Layer 2 of a small transformer language model trained on English Wikipedia (12 layers, counted from 0, width 128).
A neuron's activation on a vector x is SiLU(gate . x) times (in . x), where the dot is the dot product.

Input weights of the MLP neurons that the questions are about. A number n stands for n times 0.0017.
n29 gate: -37 -169 -26 171 -19 -48 -180 115 -26 149 -205 233 7 -54 -114 274 202 -72 -22 30 109 -23 100 96 -54 -99 33 0 -82 226 -26 150 45 -45 75 134 -358 274 -120 23 -74 -104 -4 155 26 130 -15 22 56 193 -235 253 90 149 59 -11 -103 127 -36 156 170 -45 -19 119 -79 84 62 115 -92 -48 11 71 49 11 -7 -107 11 278 194 112 -47 -39 -87 30 -18 -153 -88 -177 129 -77 4 -148 90 -185 -247 125 -180 151 103 7 -18 -97 -84 0 -82 78 -109 -125 -170 148 130 91 -104 22 45 -41 -22 -26 34 15 -11 -196 -76 143 166 303 193 41
n45 gate: 180 -94 -29 -51 -155 -117 76 -109 4 89 0 -154 44 -137 -60 -125 -86 99 112 76 135 37 145 40 228 -241 165 -20 -57 -88 20 -85 16 155 69 -32 83 148 -69 -312 180 169 -54 32 -136 -137 312 115 350 -25 12 36 -57 21 -32 261 -84 12 0 12 -145 53 8 -8 86 -95 -24 113 -123 24 114 101 -192 -40 -232 79 -44 -32 32 323 -4 54 -111 -92 -238 -77 95 -60 -147 16 28 -25 -332 56 77 52 -12 -183 -350 92 192 -40 0 -89 -249 -80 -57 -45 -274 -84 -29 -29 -193 -40 142 158 47 60 -126 -228 114 244 -130 -254 203 54 213 -104
n64 gate: -74 83 -104 23 -172 -28 113 95 255 12 229 91 51 -210 16 92 113 60 51 322 68 -44 139 74 -239 119 138 109 -4 -149 202 79 -76 84 -135 -51 -182 193 -24 -229 -8 -217 53 -149 -12 122 -89 0 -98 -96 -44 -16 -92 4 -16 -322 -66 -146 73 -78 38 -43 -119 -248 -156 142 93 167 -109 -23 -230 28 -244 -59 -258 146 -288 31 -77 -20 80 -140 48 -82 168 -265 260 -23 121 8 16 219 -44 75 123 -27 122 90 105 51 31 257 -19 -193 -20 -164 -8 108 -59 -113 89 36 165 20 -28 -75 -15 -55 48 -204 -177 -42 77 194 -134 140 -8 157
n71 gate: -29 -146 150 -146 39 99 -12 17 -115 25 51 142 114 64 12 -196 263 -131 168 -206 -46 72 46 -115 17 -98 161 -146 58 -111 159 37 -76 184 -67 -120 -77 135 -71 -17 135 -219 76 -218 82 87 -324 61 202 223 -46 110 -171 -237 45 -62 -8 65 -117 -132 -145 153 -192 160 -323 97 -102 84 114 -20 221 -299 -29 -297 29 -59 188 -99 -53 198 12 -8 97 197 204 -191 -49 70 106 -138 8 52 -87 -45 -183 -33 -44 -12 8 29 61 291 -28 48 194 205 71 -59 316 209 -191 232 83 112 104 -219 -247 -4 192 74 44 165 64 81 24 36 66 86
n87 gate: 120 -13 -325 -49 -192 -67 25 142 -321 361 -38 -8 455 -93 99 -223 -40 98 95 -8 25 167 112 41 34 -20 25 82 231 -33 107 -17 -196 42 -194 59 -70 -235 46 158 21 -422 -56 12 -112 -25 -104 -181 79 47 -29 148 -186 -26 -33 -113 132 172 147 54 -102 17 -30 255 -47 -20 33 -4 -99 371 90 80 -123 100 361 43 -70 62 29 159 246 -36 47 174 77 42 107 -116 -83 221 124 57 -46 -54 17 -66 41 -91 -98 236 112 88 -144 117 -46 100 -38 -132 -44 -4 26 111 -113 -260 -113 -29 41 21 -72 54 -16 20 90 -12 -81 281 192 96
n103 gate: -95 -136 163 -38 28 15 -72 0 330 58 -204 82 -19 -190 72 146 119 -98 -53 -4 152 193 -46 -263 44 -22 65 140 50 291 49 140 -98 156 112 -70 -257 -20 -109 -177 237 96 52 57 61 301 -64 -53 -4 -212 -112 34 183 0 130 -111 23 113 271 -119 22 35 8 7 188 230 46 112 -68 0 217 244 -121 -165 157 -4 -46 65 76 15 149 -22 -102 -107 116 31 -4 -65 27 30 197 214 -31 107 -43 -84 41 27 -350 42 50 -221 102 48 -12 -46 -78 126 -78 -179 0 -126 -131 4 4 -209 53 -54 82 -115 -79 -71 -4 -49 -306 126 131 77
n111 gate: 56 18 242 158 -208 52 107 83 -13 -70 -9 167 39 34 90 34 -23 0 -237 -17 -88 182 89 -86 -22 70 -9 26 184 229 -26 197 -80 123 245 70 -171 -129 92 -231 13 -161 42 9 233 4 126 120 -82 -58 -100 9 -35 -223 220 52 202 -140 111 -82 -224 -157 -53 -316 234 255 120 -59 -218 17 -144 158 168 -139 203 71 133 364 -68 -22 147 -13 -84 -56 -118 -9 159 65 211 -128 13 -119 201 -169 9 -56 253 198 22 56 -30 240 51 -285 -26 -82 13 421 134 60 -31 -4 -143 -231 314 9 -21 -30 -263 -117 -153 -153 85 -141 -169 -108 -35 61
n179 gate: 216 87 -83 97 -43 -50 57 -74 107 50 21 25 285 -184 110 172 267 21 -114 45 113 295 118 -94 76 -262 95 -73 -195 0 -32 -21 80 0 0 83 4 76 62 -71 184 -41 107 -213 29 244 30 -81 -25 -289 -228 85 -238 203 -82 58 -224 32 40 74 100 -62 87 108 -230 0 240 56 45 -12 -76 -33 113 -156 299 30 -159 -135 -77 -91 119 233 143 4 -172 50 -16 -49 228 -44 142 -143 -83 135 133 -151 144 -33 -194 -131 -123 8 -24 -28 -156 90 -67 -252 -96 45 -85 -122 -107 83 -17 310 -121 70 71 238 -378 -241 -32 -37 16 201 74 -111
n187 gate: -12 -48 128 58 90 -214 -187 71 20 131 -85 32 140 111 78 210 -92 24 43 -24 60 69 168 31 -49 101 4 -54 44 -126 62 36 -176 136 -417 20 0 230 159 -161 -141 185 -38 20 -66 40 -12 -27 173 64 159 -8 12 -190 -66 -31 97 66 -8 -31 154 -182 -108 -95 188 31 -132 53 113 35 169 -28 -172 -118 -43 219 74 153 -27 118 53 -30 185 86 310 266 249 -290 109 -35 89 -116 32 -193 194 238 134 -78 129 -4 -149 -71 39 137 -94 -59 -168 100 331 246 264 117 -24 83 -83 20 43 -98 -16 24 -185 -58 108 -86 -249 -98 43 71
n217 gate: 58 25 -206 24 104 -67 41 58 -87 200 17 -117 103 88 -316 -193 -251 30 -136 -215 -17 42 -92 25 77 39 203 102 196 -111 -65 -92 76 202 -58 83 -187 -64 88 258 -194 328 124 -17 74 0 9 -74 -211 131 21 -229 -88 -94 41 -21 45 -4 -45 277 -145 -83 -75 -112 -59 114 205 -28 -180 0 16 -251 126 -12 223 115 -53 99 37 -175 60 60 -38 29 76 104 70 -41 86 -212 -164 196 -125 99 -8 -173 -141 74 127 251 -128 200 49 160 -224 25 -219 -486 35 -206 -4 -25 187 -100 -42 179 -4 -62 239 235 194 -57 12 29 52 -92 -29 25
n247 gate: -136 65 114 127 -13 -223 231 -49 169 -114 -153 -167 32 -74 204 -137 112 78 -104 -73 98 -70 -22 148 -325 15 8 -124 -130 72 -104 45 -62 -217 -8 20 -147 103 -73 41 -149 36 12 -165 -76 -134 -13 84 93 16 -118 -20 -70 183 36 161 -16 -316 75 60 51 -142 37 39 33 -99 283 -148 -163 56 -98 114 -132 113 -193 382 -48 197 -127 65 90 -19 -300 -8 -39 -77 -112 -189 -96 -313 -8 -268 -150 -89 65 24 157 -128 45 -76 92 248 -283 27 -65 -20 53 -210 129 132 -17 202 -117 130 97 24 64 -48 114 -89 -142 150 -4 -104 157 58 -279 -141
n251 gate: -103 -187 -232 152 -181 -7 7 -170 148 -330 -155 0 -124 258 132 -161 83 4 66 63 30 -26 175 -150 65 49 -122 -47 286 -243 55 -119 -79 -86 272 -45 -11 136 -63 79 -29 37 -53 140 7 44 15 40 302 75 256 138 101 -30 -44 -26 139 -206 54 -59 -36 -41 228 4 19 -61 -182 -118 -69 117 4 -93 203 85 103 -239 -44 99 54 -122 157 25 -53 -44 222 -26 325 -22 -18 25 -208 -8 -45 18 -175 11 -50 59 87 -81 161 26 142 -142 37 -4 34 94 114 147 -84 -196 -89 78 19 19 -51 -41 -75 70 -4 69 -112 7 -126 117 -4 -59
n261 gate: -315 30 287 -97 -27 78 -174 34 202 -99 -114 -256 162 -33 -123 88 247 145 -81 116 314 31 -60 51 18 -155 -357 -51 -177 -64 51 -91 240 -39 -17 -134 -156 -18 -69 145 -43 -112 -8 86 -17 -34 40 -59 64 175 39 -80 -44 -93 -366 77 -221 -29 0 -137 -88 194 -61 -196 219 168 -178 21 -21 106 142 -229 -48 17 -98 199 89 210 177 82 166 169 101 90 0 -52 -289 -256 -145 -55 -42 -50 52 107 273 -268 129 157 -44 -149 51 281 -165 116 -21 -43 -344 70 27 -34 -97 -83 172 -91 108 -17 -198 4 -82 -38 -96 105 67 -76 125 103 -43 239
n274 gate: 20 73 -126 39 171 12 59 40 -12 -205 33 137 24 128 151 8 -68 -82 48 140 -85 115 -111 155 247 38 -316 43 117 -131 63 109 -208 16 56 -64 -200 4 81 53 24 -76 -39 136 115 -8 -54 -288 0 126 -44 -233 -317 -8 -52 -124 -95 31 118 160 -51 -84 113 -31 -122 16 -138 27 -39 75 74 169 -65 188 -44 -193 87 231 -94 -20 54 -273 -245 60 78 242 -194 52 -79 -346 -170 -38 189 -64 -117 151 8 127 -102 -12 48 -64 -55 -127 100 80 175 65 0 107 70 139 48 277 -157 -141 -208 -128 36 -331 -125 47 -195 217 -222 -38 24 139
n288 gate: -56 105 -146 -67 213 157 210 -168 -132 93 29 -44 -55 101 -44 -47 -200 -90 127 -84 -195 -8 167 -52 62 -118 -12 -146 85 4 166 222 65 -61 -101 64 212 -111 69 -37 28 -100 220 144 246 12 4 111 92 -45 20 43 -118 165 -75 100 40 227 -110 -212 27 68 -109 -217 61 55 -312 -89 -28 16 238 -165 16 -240 32 280 -16 124 149 -124 -12 -58 -65 -354 -51 -145 158 211 115 8 36 -143 -97 -36 129 -111 202 -123 25 -40 -60 77 217 166 4 -8 -73 -45 230 -44 91 -188 264 76 -24 84 -346 -216 -4 72 98 -129 -86 28 -8 138 104 195
n29 in: 121 143 147 -120 -16 -146 -11 -42 -111 4 27 -12 -57 63 -136 182 -65 109 102 114 23 313 -110 -95 130 -196 80 -11 42 221 -113 100 -51 -209 289 165 112 -117 -197 78 152 34 33 0 83 15 43 -34 -126 -229 -204 -147 58 173 -182 -210 -38 67 -4 65 104 -35 -27 74 288 -52 45 100 -49 -275 -45 -50 -47 80 175 98 72 -137 53 111 188 -161 -47 42 400 -54 -4 137 26 -15 60 -100 61 -80 35 114 56 15 20 -125 110 -50 -173 -103 -229 -49 0 -4 118 -57 161 43 46 104 -84 -73 -8 -210 208 -190 93 -134 -212 226 33 -48 -237 -84
n45 in: 23 -255 -106 145 -61 43 23 113 74 206 48 -66 84 98 153 -41 49 -103 -119 -197 0 -48 -50 -115 160 44 -147 -15 222 189 53 187 343 8 -180 -74 -46 -151 110 -225 189 -97 -19 197 -8 4 232 -46 35 -4 148 11 204 64 73 182 -61 159 -110 155 272 31 -31 8 -63 57 34 184 -34 -203 121 180 99 8 146 -8 -65 -116 -53 136 -30 100 71 -8 -45 250 -211 85 -42 99 0 -37 78 -100 12 -158 124 -111 321 108 -177 -211 -195 4 62 92 118 28 16 4 340 305 -74 -55 -8 113 61 -228 -27 154 -61 -201 49 -34 -30 -41 -70 -116
n64 in: -79 19 -4 100 12 -11 37 49 95 -23 108 -8 -173 121 -30 -338 64 -139 -8 45 -85 -19 -123 -34 -203 -18 64 86 99 57 -142 -187 -58 69 103 61 -22 108 -145 -147 -106 -8 139 -125 -90 243 67 -86 216 -50 122 -45 -169 -140 191 -61 -258 -93 -108 8 -78 -202 -234 -106 150 -282 -60 26 160 105 78 122 -131 -11 -211 -109 60 155 71 190 -37 -167 120 49 -129 160 75 -53 127 -26 183 -76 76 110 8 184 -99 -248 232 19 -94 -76 19 205 34 49 173 131 -4 23 -184 -62 -76 -15 -19 137 -156 -38 245 -109 118 -107 81 -322 -37 -131 42 177
n71 in: -153 -105 -35 -45 -64 -23 -271 -313 66 -148 59 12 31 -142 27 41 -140 -209 -80 27 -219 55 -251 -4 147 -136 104 -38 -8 154 251 -8 -161 20 -214 388 -68 -209 -214 71 -127 -108 -52 8 107 -39 223 42 -69 -71 -43 331 78 -91 210 316 50 83 49 -19 83 -58 -121 -56 75 -76 -42 78 -57 -15 166 -124 8 -108 -154 -44 -38 23 -140 -77 34 171 -59 38 -109 206 19 81 -73 -190 -8 191 -58 4 82 180 -165 65 209 130 92 136 -69 89 -139 -8 4 201 -181 -92 -127 -59 39 -132 -62 101 -190 143 -191 177 38 -106 -45 -84 0 -15 39 81
n87 in: -48 45 171 -317 71 121 -12 48 -68 -182 -190 -73 192 0 64 -227 -124 -58 80 -222 -131 310 333 76 -17 4 -77 -107 -89 -52 60 102 -70 -209 -171 -97 0 -58 199 33 321 -28 55 -20 -88 -53 -4 -32 -266 -8 53 87 94 50 -28 44 32 154 -119 36 118 -349 -20 -47 -267 -174 -64 70 135 20 -31 85 -86 8 128 -249 32 -117 -71 -97 253 -39 -82 -28 98 -256 -68 -204 -104 154 32 -161 -183 12 41 120 -118 -120 -4 32 228 77 104 -62 -113 32 29 206 365 20 37 78 12 -118 -118 -364 75 -149 57 125 4 28 39 -28 -196 8 65 44
n103 in: -72 20 -288 -157 -42 157 -158 313 -152 24 -217 81 -44 -43 -32 183 26 -61 -56 124 -285 41 -86 -271 149 122 88 71 12 -80 -12 -65 -220 20 -170 -129 -47 -205 -121 4 215 80 -70 -24 -131 52 -178 83 56 -98 0 -87 61 169 131 -124 83 122 51 128 -39 40 41 -54 -110 -35 158 256 75 -190 203 198 -90 -172 140 -305 -139 -172 -217 -20 -116 35 -57 68 66 -190 135 123 175 0 -91 -173 36 8 -137 36 55 262 185 -115 147 -194 -119 23 -96 8 -224 139 192 143 -74 180 -108 -326 -89 -173 67 -24 -24 -52 -23 35 -16 -222 -82 77 -108 -8
n111 in: -8 -146 -51 -31 106 -125 247 -113 277 20 259 185 31 -8 -8 182 137 -124 228 -152 67 -144 -18 178 -121 -159 -94 -19 47 4 258 -43 28 -91 283 161 215 168 142 -36 8 102 181 101 -27 71 -65 150 160 16 28 35 -115 124 66 117 -212 -92 249 82 -76 -192 -83 -49 48 8 -158 -11 -23 -58 -49 -79 175 -43 109 193 243 195 -77 98 -189 -64 -8 198 262 87 166 27 -100 123 -54 201 -16 -105 -47 -209 -30 66 -164 15 97 0 -227 -23 -20 -4 -226 -108 -104 163 32 179 -12 -8 -75 -4 -35 39 -4 148 -160 -73 69 208 -156 -64 -211 -190
n179 in: 114 -104 93 -105 -79 -16 114 0 -330 -40 162 -116 -114 15 -75 -15 -157 162 -47 16 -133 65 -33 -174 41 -42 103 -27 212 277 86 -44 61 77 -28 0 -152 110 149 -227 -107 -8 -8 48 -43 -419 -127 86 -48 32 -24 -8 -60 -167 -12 32 24 -86 -152 -254 -128 40 117 220 231 -179 -122 192 -74 -27 139 -248 85 28 -24 -102 -110 95 -8 -100 150 -42 -101 -296 -178 -60 212 122 12 109 298 67 116 -167 -112 -106 -139 130 207 229 197 88 0 61 -127 -209 -73 130 -97 36 57 -134 -88 132 -164 -36 188 -56 -165 -115 155 47 132 -165 -178 -134 -8 8
n187 in: -138 -11 152 -92 -8 -132 -138 -102 -135 38 -154 57 280 153 -123 29 36 -111 153 30 19 -177 164 -183 175 -114 -45 -115 -212 0 212 125 -123 57 -182 68 -44 -146 -110 -215 -150 136 36 -176 -120 -181 -93 -182 188 69 98 -59 157 -151 86 19 -104 133 96 -38 -73 53 -179 -51 -123 -33 -152 117 30 -60 92 -182 -199 -64 82 12 -89 83 -22 102 -178 -119 234 -232 84 205 182 -180 22 -96 -141 -214 -64 -195 -34 131 62 -60 -62 71 34 19 279 54 4 71 -118 142 204 -49 78 8 -177 57 -185 38 -48 117 -114 187 -125 103 -33 56 -84 51 102 120
n217 in: -186 50 50 -127 -151 -203 4 54 53 84 -168 243 91 -85 8 104 49 -195 -61 -57 101 35 -131 -163 205 -72 -267 105 204 -11 94 -35 16 -93 169 123 97 -269 112 117 125 15 136 259 -80 -46 -142 -57 -42 62 92 128 -50 71 -170 -42 23 -82 45 316 -48 -138 50 -26 -47 108 11 85 260 15 193 -65 -113 46 -163 122 -196 -4 -49 57 295 4 -58 239 204 19 170 -114 223 -71 -23 44 -96 133 -154 72 11 87 78 83 83 -62 49 -96 61 -8 -4 -249 -236 -102 79 218 -73 150 -8 -138 244 46 46 -80 -93 179 -86 -143 96 55 164 103
n247 in: 30 75 -128 4 109 79 -11 -22 11 146 -42 109 118 0 148 -22 -163 309 277 67 95 46 7 93 -238 25 41 103 49 -22 -224 -94 95 -15 15 0 -77 134 -75 -84 130 -105 -216 160 111 -187 -31 195 116 -179 -68 202 -121 23 -15 7 133 -190 48 52 -200 -112 -106 -119 190 135 59 -354 -70 37 80 26 87 -37 97 -138 -125 -15 73 -180 -137 0 30 -37 196 30 -144 367 -74 -62 77 94 19 -30 -15 37 -170 -155 -114 56 -152 195 -111 -241 179 -22 49 95 123 63 142 -65 -119 -15 113 -154 48 108 98 48 -29 -33 208 -133 141 21 -213 -52
n251 in: -14 -167 -68 38 -62 -88 -31 -219 91 -173 58 -124 -7 232 -31 -58 199 -32 126 169 50 -69 264 42 102 17 7 -128 128 -119 31 -64 -100 39 295 39 62 -112 -60 -14 -119 -95 -167 25 66 -21 29 63 144 186 212 90 64 -33 -80 95 230 -93 159 -116 62 -88 310 31 122 -31 -73 10 -73 90 17 99 -57 -236 -42 -83 -70 -46 -52 -191 88 166 86 -210 48 -71 0 136 77 55 42 130 -181 -70 -74 -133 31 84 72 -199 -14 110 24 -20 -264 -129 146 -61 -60 21 -94 -244 -85 170 -74 0 -287 28 -21 95 -89 93 -148 42 -24 -3 21 119
n261 in: -86 -26 -31 -145 -186 31 -69 436 156 -22 -49 40 301 -144 82 34 19 107 -125 87 4 -125 -61 22 -166 -124 231 -4 44 -82 77 -110 208 -26 -158 74 179 -36 -75 53 -100 30 -55 65 -276 -122 72 -172 39 115 -18 -34 -4 -13 103 139 -215 140 149 -425 165 -201 -75 67 115 -47 56 29 -43 -189 199 -53 -71 -48 4 -4 297 9 43 -65 248 17 0 73 -215 -140 -185 104 -47 68 245 279 -74 -143 70 -147 152 73 -107 -121 -237 254 -34 109 187 48 -168 -169 -153 -281 -103 -80 -4 44 9 332 -197 13 176 13 -106 -94 8 -13 186 188 431 -48
n274 in: -65 103 -95 -288 -30 119 16 61 -81 -57 4 4 -32 -24 170 -135 -109 129 -166 0 -58 8 -216 203 151 -43 61 -8 164 93 -245 140 -29 70 127 -16 -52 108 -8 -12 -97 172 -79 -73 93 115 -228 -213 41 83 98 -129 25 21 251 155 -125 -140 -100 134 -155 -275 83 -206 -104 276 -52 36 -96 121 -199 160 75 -12 -158 25 105 -45 68 -356 12 -90 -75 178 8 111 -189 247 -93 -212 -44 206 431 -118 53 -162 -91 -24 -33 -170 -4 -353 0 -31 139 -243 108 100 -61 -28 -185 196 37 86 -8 -107 -40 -192 54 -110 -143 -12 -64 -32 -202 24 -94 24
n288 in: 96 -17 127 16 79 -185 0 -29 -63 46 81 -25 129 -8 170 93 -227 -98 170 113 196 -184 210 -179 104 83 59 41 -76 -192 50 30 68 -115 283 -17 12 158 80 -51 -21 -34 77 96 308 227 -238 223 151 81 59 128 -85 -69 120 -17 95 90 -66 -347 196 105 25 114 171 41 -29 101 -87 -41 147 160 328 8 -150 224 120 71 -25 181 -81 -109 -98 399 232 93 -128 117 108 12 70 -57 110 -121 -84 -96 77 -58 51 -453 -154 -253 141 198 -67 -167 -77 256 -232 125 -35 9 34 -160 21 -46 66 -138 -30 -33 78 -25 -12 -149 12 4 -155 208

Each question shows a token from some text and the vector x that enters the MLP there. A number n stands for n times 0.0035.

"h": 82 6 164 -25 -53 28 -95 -113 251 160 -85 -3 -167 -193 -142 -81 129 -111 25 -116 94 -255 -129 -216 95 9 -105 -6 -123 -6 244 -42 98 241 41 22 -117 37 -7 -124 -6 -78 99 -135 123 -155 -61 97 33 158 198 100 -68 120 -120 24 61 158 -29 -240 73 -124 -88 147 145 67 -158 -61 -63 -106 -107 12 -144 78 23 49 -66 46 -189 22 37 85 -13 31 -145 -22 39 4 91 97 113 -150 25 -84 -222 -167 -3 -45 134 179 -122 -17 152 15 27 31 114 -115 -85 -39 -284 37 -23 -204 -146 -129 90 -34 1 13 133 -215 75 96 49 -140 152 -104
The neuron with the highest activation: n71

"e ": -31 163 -26 -265 -105 -257 8 -166 -41 61 38 61 -97 -45 36 65 14 -125 -78 89 -170 136 -133 16 31 -188 12 65 10 139 -5 -276 84 80 129 -268 6 0 188 62 -87 226 71 3 14 -41 -145 15 -14 120 25 130 -46 136 232 -288 -159 74 -15 -46 -192 -36 3 -163 33 34 105 76 -101 -209 13 119 -95 200 -25 -78 55 -126 -60 270 -105 77 63 -37 -108 -61 5 -57 83 -50 -33 -53 -54 -24 -99 -11 48 -210 48 174 243 -273 -38 -78 69 -41 104 -6 112 42 97 -72 150 58 50 92 -6 130 -58 -81 7 -151 123 2 -117 -77 -84 -105
The neuron with the highest activation: n251

"ame ": -76 99 -289 4 -129 -240 -39 6 5 -87 23 83 26 -86 -131 98 54 -221 -99 -6 -32 -58 -126 56 82 -19 66 84 132 7 -25 -145 -58 -95 50 -63 34 67 90 -4 108 -1 -112 -21 80 54 -209 113 -21 136 161 140 -50 139 99 -55 -94 102 -201 196 155 -31 -53 -112 3 -145 63 -124 -24 -96 -12 185 -215 118 30 -45 -8 -40 76 223 60 147 71 -57 -6 112 236 -36 -76 84 282 124 -250 -72 -54 -78 39 -106 48 108 116 -89 212 -87 131 -172 -21 -1 207 -13 65 -99 153 21 93 -141 -376 92 -87 25 88 -56 -25 -34 60 -41 -137 -69
Which neuron fires most, and how strongly? n64, at about 0.62

" ": 87 121 -39 -32 -81 -84 -136 -111 -99 -137 -75 144 121 9 95 163 67 -129 -50 -19 -148 -71 -103 -6 -81 -131 -80 82 -42 103 230 -234 -51 -185 228 -196 -30 -43 94 20 -11 83 -15 -168 37 -38 -175 39 -29 126 70 288 -208 141 150 -156 18 112 -229 -33 88 -32 52 -23 106 155 76 79 49 -236 -25 202 -84 325 96 50 115 -180 -17 201 -158 104 -35 -29 7 -34 -5 -191 -42 50 197 81 -49 -180 -75 -119 33 -268 -113 22 124 -25 -46 -191 82 72 40 -31 179 4 85 -92 -1 -86 17 -43 -89 0 -58 135 -95 -108 31 92 -79 -66 14 -11
Which two neurons fire most, strongest first? n87, n29

"g": 143 42 118 -123 -14 43 -88 -83 138 191 242 -127 -14 8 -23 -51 6 -57 -67 -5 -48 -121 -267 142 26 -167 49 23 -31 -106 255 59 193 338 49 23 -94 -94 59 94 -196 58 285 -123 39 -7 -117 -31 -273 -16 73 110 11 108 175 32 137 -126 145 -245 -118 -86 -119 -182 106 -171 155 -110 69 169 -17 41 -181 -80 102 95 23 -8 -136 -50 26 -202 -22 -12 -189 123 -41 -143 216 103 -128 -54 -67 77 -101 -156 102 54 44 81 29 -15 88 -183 -196 65 138 -17 73 -212 -83 -146 -114 23 -17 17 137 85 -121 180 24 64 89 -61 -15 41 126 85
The neuron with the highest activation: n217

"and": 116 293 -130 55 -64 -26 -181 -11 -214 236 -1 -101 -39 -143 -156 -238 -52 -193 154 -229 62 -141 44 160 76 -27 -45 37 5 -76 49 76 95 40 6 -34 89 -55 -235 -87 184 -129 -59 24 -83 -24 13 89 -11 100 79 145 -32 81 61 -63 -11 30 31 67 201 -61 -91 -263 118 -30 -162 88 59 -100 -36 -2 -54 17 35 55 -24 48 -115 -109 51 131 130 -113 3 -94 134 142 131 52 3 -26 -25 -51 212 -56 -124 -171 -118 -87 324 -170 -91 -118 -115 -30 36 53 30 150 -222 -3 100 66 -32 5 -160 87 217 137 94 110 -67 -102 23 -67 -200 150
Which two neurons fire most, strongest first? n87, n71

"Th": -168 -121 160 163 46 80 38 -69 -327 227 45 61 134 82 -36 -57 170 -85 -61 -15 80 -151 -201 -97 -165 40 -148 271 -104 -151 -37 -199 26 2 195 -60 32 -58 -31 -55 -82 -299 -10 -144 14 17 -36 67 -87 99 -20 -79 127 95 -132 79 -25 60 2 65 33 -87 -66 -263 -66 -8 138 105 0 -28 -184 -27 41 -95 70 -124 -33 197 -81 122 -4 112 -25 -89 -80 213 -9 123 79 27 -21 -97 -129 -268 4 -93 153 91 77 107 152 169 21 -130 -164 -66 267 1 58 -176 -14 -127 73 55 -81 116 57 129 -120 -92 -104 59 -53 81 8 -99 -9 -152
Which neuron fires most, and how strongly? n288, at about 0.34

"H": -35 -111 79 120 16 -63 -98 -89 -59 112 -186 43 -95 -72 -156 116 289 -162 46 34 74 -84 -189 32 -87 13 -69 124 9 -105 143 -259 51 -102 155 -102 12 -10 66 -236 -64 -111 -64 -105 112 -132 -265 18 115 121 189 158 -10 170 -123 99 1 123 12 -118 194 -79 -18 -41 18 -39 -41 -70 -14 0 -192 -6 -9 -32 95 12 -52 134 -188 45 132 145 47 55 -18 170 139 -105 -65 84 45 36 68 -52 59 -238 23 121 112 142 -194 142 110 -80 14 33 151 -48 29 -16 29 11 112 128 -148 -102 242 61 -106 37 164 -102 -29 167 71 -173 35 -35
Which three neurons fire most, strongest first? n251, n274, n103

"ic": 104 107 45 -94 31 9 -76 -111 -147 -57 21 13 -44 -54 -2 -37 4 -99 -62 -228 -49 -146 -212 155 48 -95 -184 -23 85 57 100 71 210 -208 -79 -76 50 98 -13 25 60 59 -85 59 194 3 -244 -103 -29 160 -49 -23 60 27 28 41 129 124 -63 -180 -178 -164 16 20 300 -108 -137 -167 160 -152 81 -39 -172 143 -81 30 -159 107 -149 68 -147 207 36 -80 201 68 -115 -62 -4 11 35 -126 -57 -119 82 -99 -1 16 165 237 -87 -133 -161 -75 -135 -198 201 85 -148 160 -108 90 118 52 -21 7 -71 86 -9 -9 146 -131 120 147 102 -16 -69 -83
Which two neurons fire most, strongest first? n103, n288

"y": 115 8 283 3 -58 22 -47 -147 2 203 -36 -148 -1 -170 89 -22 41 6 191 -225 -194 36 -116 -113 40 -165 -225 4 13 6 206 -12 74 83 -15 -11 -157 14 79 -87 -59 -79 -118 198 74 -149 -233 87 30 96 -116 41 -3 -54 3 -125 103 264 117 151 -151 -173 -13 -143 128 138 56 -102 -155 -109 -146 -9 -79 7 -70 -105 -123 109 -185 -25 20 180 132 19 -53 -39 20 42 -56 86 222 -78 34 24 -266 -153 -64 -70 -66 207 -39 -112 -6 -62 -140 -162 18 -134 114 67 -119 -12 -16 104 -157 290 -140 4 -33 161 -91 -256 219 -6 -69 -73 149 -65
Which neuron fires most, and how strongly? n179, at about 2.2

"ent ": 70 187 116 -144 -53 -194 -63 -30 -86 -26 -68 103 179 93 174 48 79 -166 -115 -19 -109 36 -161 104 35 17 -74 206 -98 128 207 -185 -91 -96 68 -293 -94 -12 148 164 -132 164 112 -37 -6 -180 -124 -10 -193 91 128 221 -69 88 152 -154 -117 84 -182 30 -80 -50 26 -42 10 -50 134 25 126 -194 53 50 -128 207 219 83 124 -133 22 293 -17 42 -68 19 62 -14 -72 -95 102 64 -59 53 -36 -28 0 -104 -175 -132 -82 -106 103 -64 -16 28 223 100 194 -2 256 -26 29 -61 99 -90 24 19 -110 111 -137 46 -175 117 75 32 -26 -15 68 -112
Which neuron fires most, and how strongly? n87, at about 1.2

"o": 70 -26 35 -203 -198 364 -171 -104 -168 234 25 -77 -2 -143 41 19 3 -124 -60 -84 -45 6 -147 -120 45 -44 -28 47 36 42 73 -47 30 81 -55 -87 186 53 -143 -25 35 -31 -164 97 152 63 -29 -192 35 21 46 -24 -39 72 96 -72 80 134 -193 10 45 -114 -1 -36 -12 55 113 -2 -215 -238 50 -52 -259 140 145 46 24 -130 -117 159 -184 -41 -4 -103 -81 -18 -46 -108 227 -81 -299 -299 -44 -212 -281 -103 -39 -74 28 -174 -139 166 -105 -242 -21 33 20 41 -89 -4 -150 -26 21 -2 86 78 39 32 -34 -202 55 -73 -99 -37 -207 -143 142 87
The neuron with the highest activation: n45

"s ": 85 167 -5 -75 -51 -28 -120 -119 -98 -59 72 -61 -1 -20 -152 92 27 -147 -70 115 -120 -94 -317 -11 -25 -47 -27 143 -104 91 126 -201 15 -112 159 -144 -117 -107 21 59 -107 -61 -55 -53 171 -50 -161 125 12 195 126 234 -190 139 103 -137 53 61 -267 112 123 -23 -7 -72 66 80 120 -134 39 -223 256 144 -88 181 -77 3 56 -158 4 202 -12 171 88 -52 87 20 101 45 -5 85 145 95 -157 -82 -31 -100 -119 -234 -49 29 143 -79 122 -153 71 -31 -72 25 214 68 15 -52 122 61 71 -81 -206 65 -58 112 26 -105 90 99 61 -38 -103 -205
The neuron with the highest activation: n71

"Ch": 195 2 -50 37 -11 5 -51 -59 -109 151 -152 -46 -35 106 -13 46 180 -119 -9 -35 -144 -64 -177 -213 -39 87 7 229 24 -187 188 -186 71 -195 269 -176 151 -189 -30 -117 128 -9 -185 -72 33 -1 -120 -64 0 76 181 119 26 148 -41 28 41 29 -168 -41 177 -120 -66 -115 129 -115 167 72 -22 -20 -80 161 23 -68 -2 -48 -73 81 -45 47 -66 112 -30 1 78 300 95 5 -70 49 35 -30 2 94 140 -186 -19 -61 -3 111 -332 101 48 -111 185 -116 88 -183 -31 -74 -113 -89 141 -20 -243 -149 87 -43 -140 1 107 206 55 106 -84 -65 24 -104
Which neuron fires most, and how strongly? n251, at about 0.39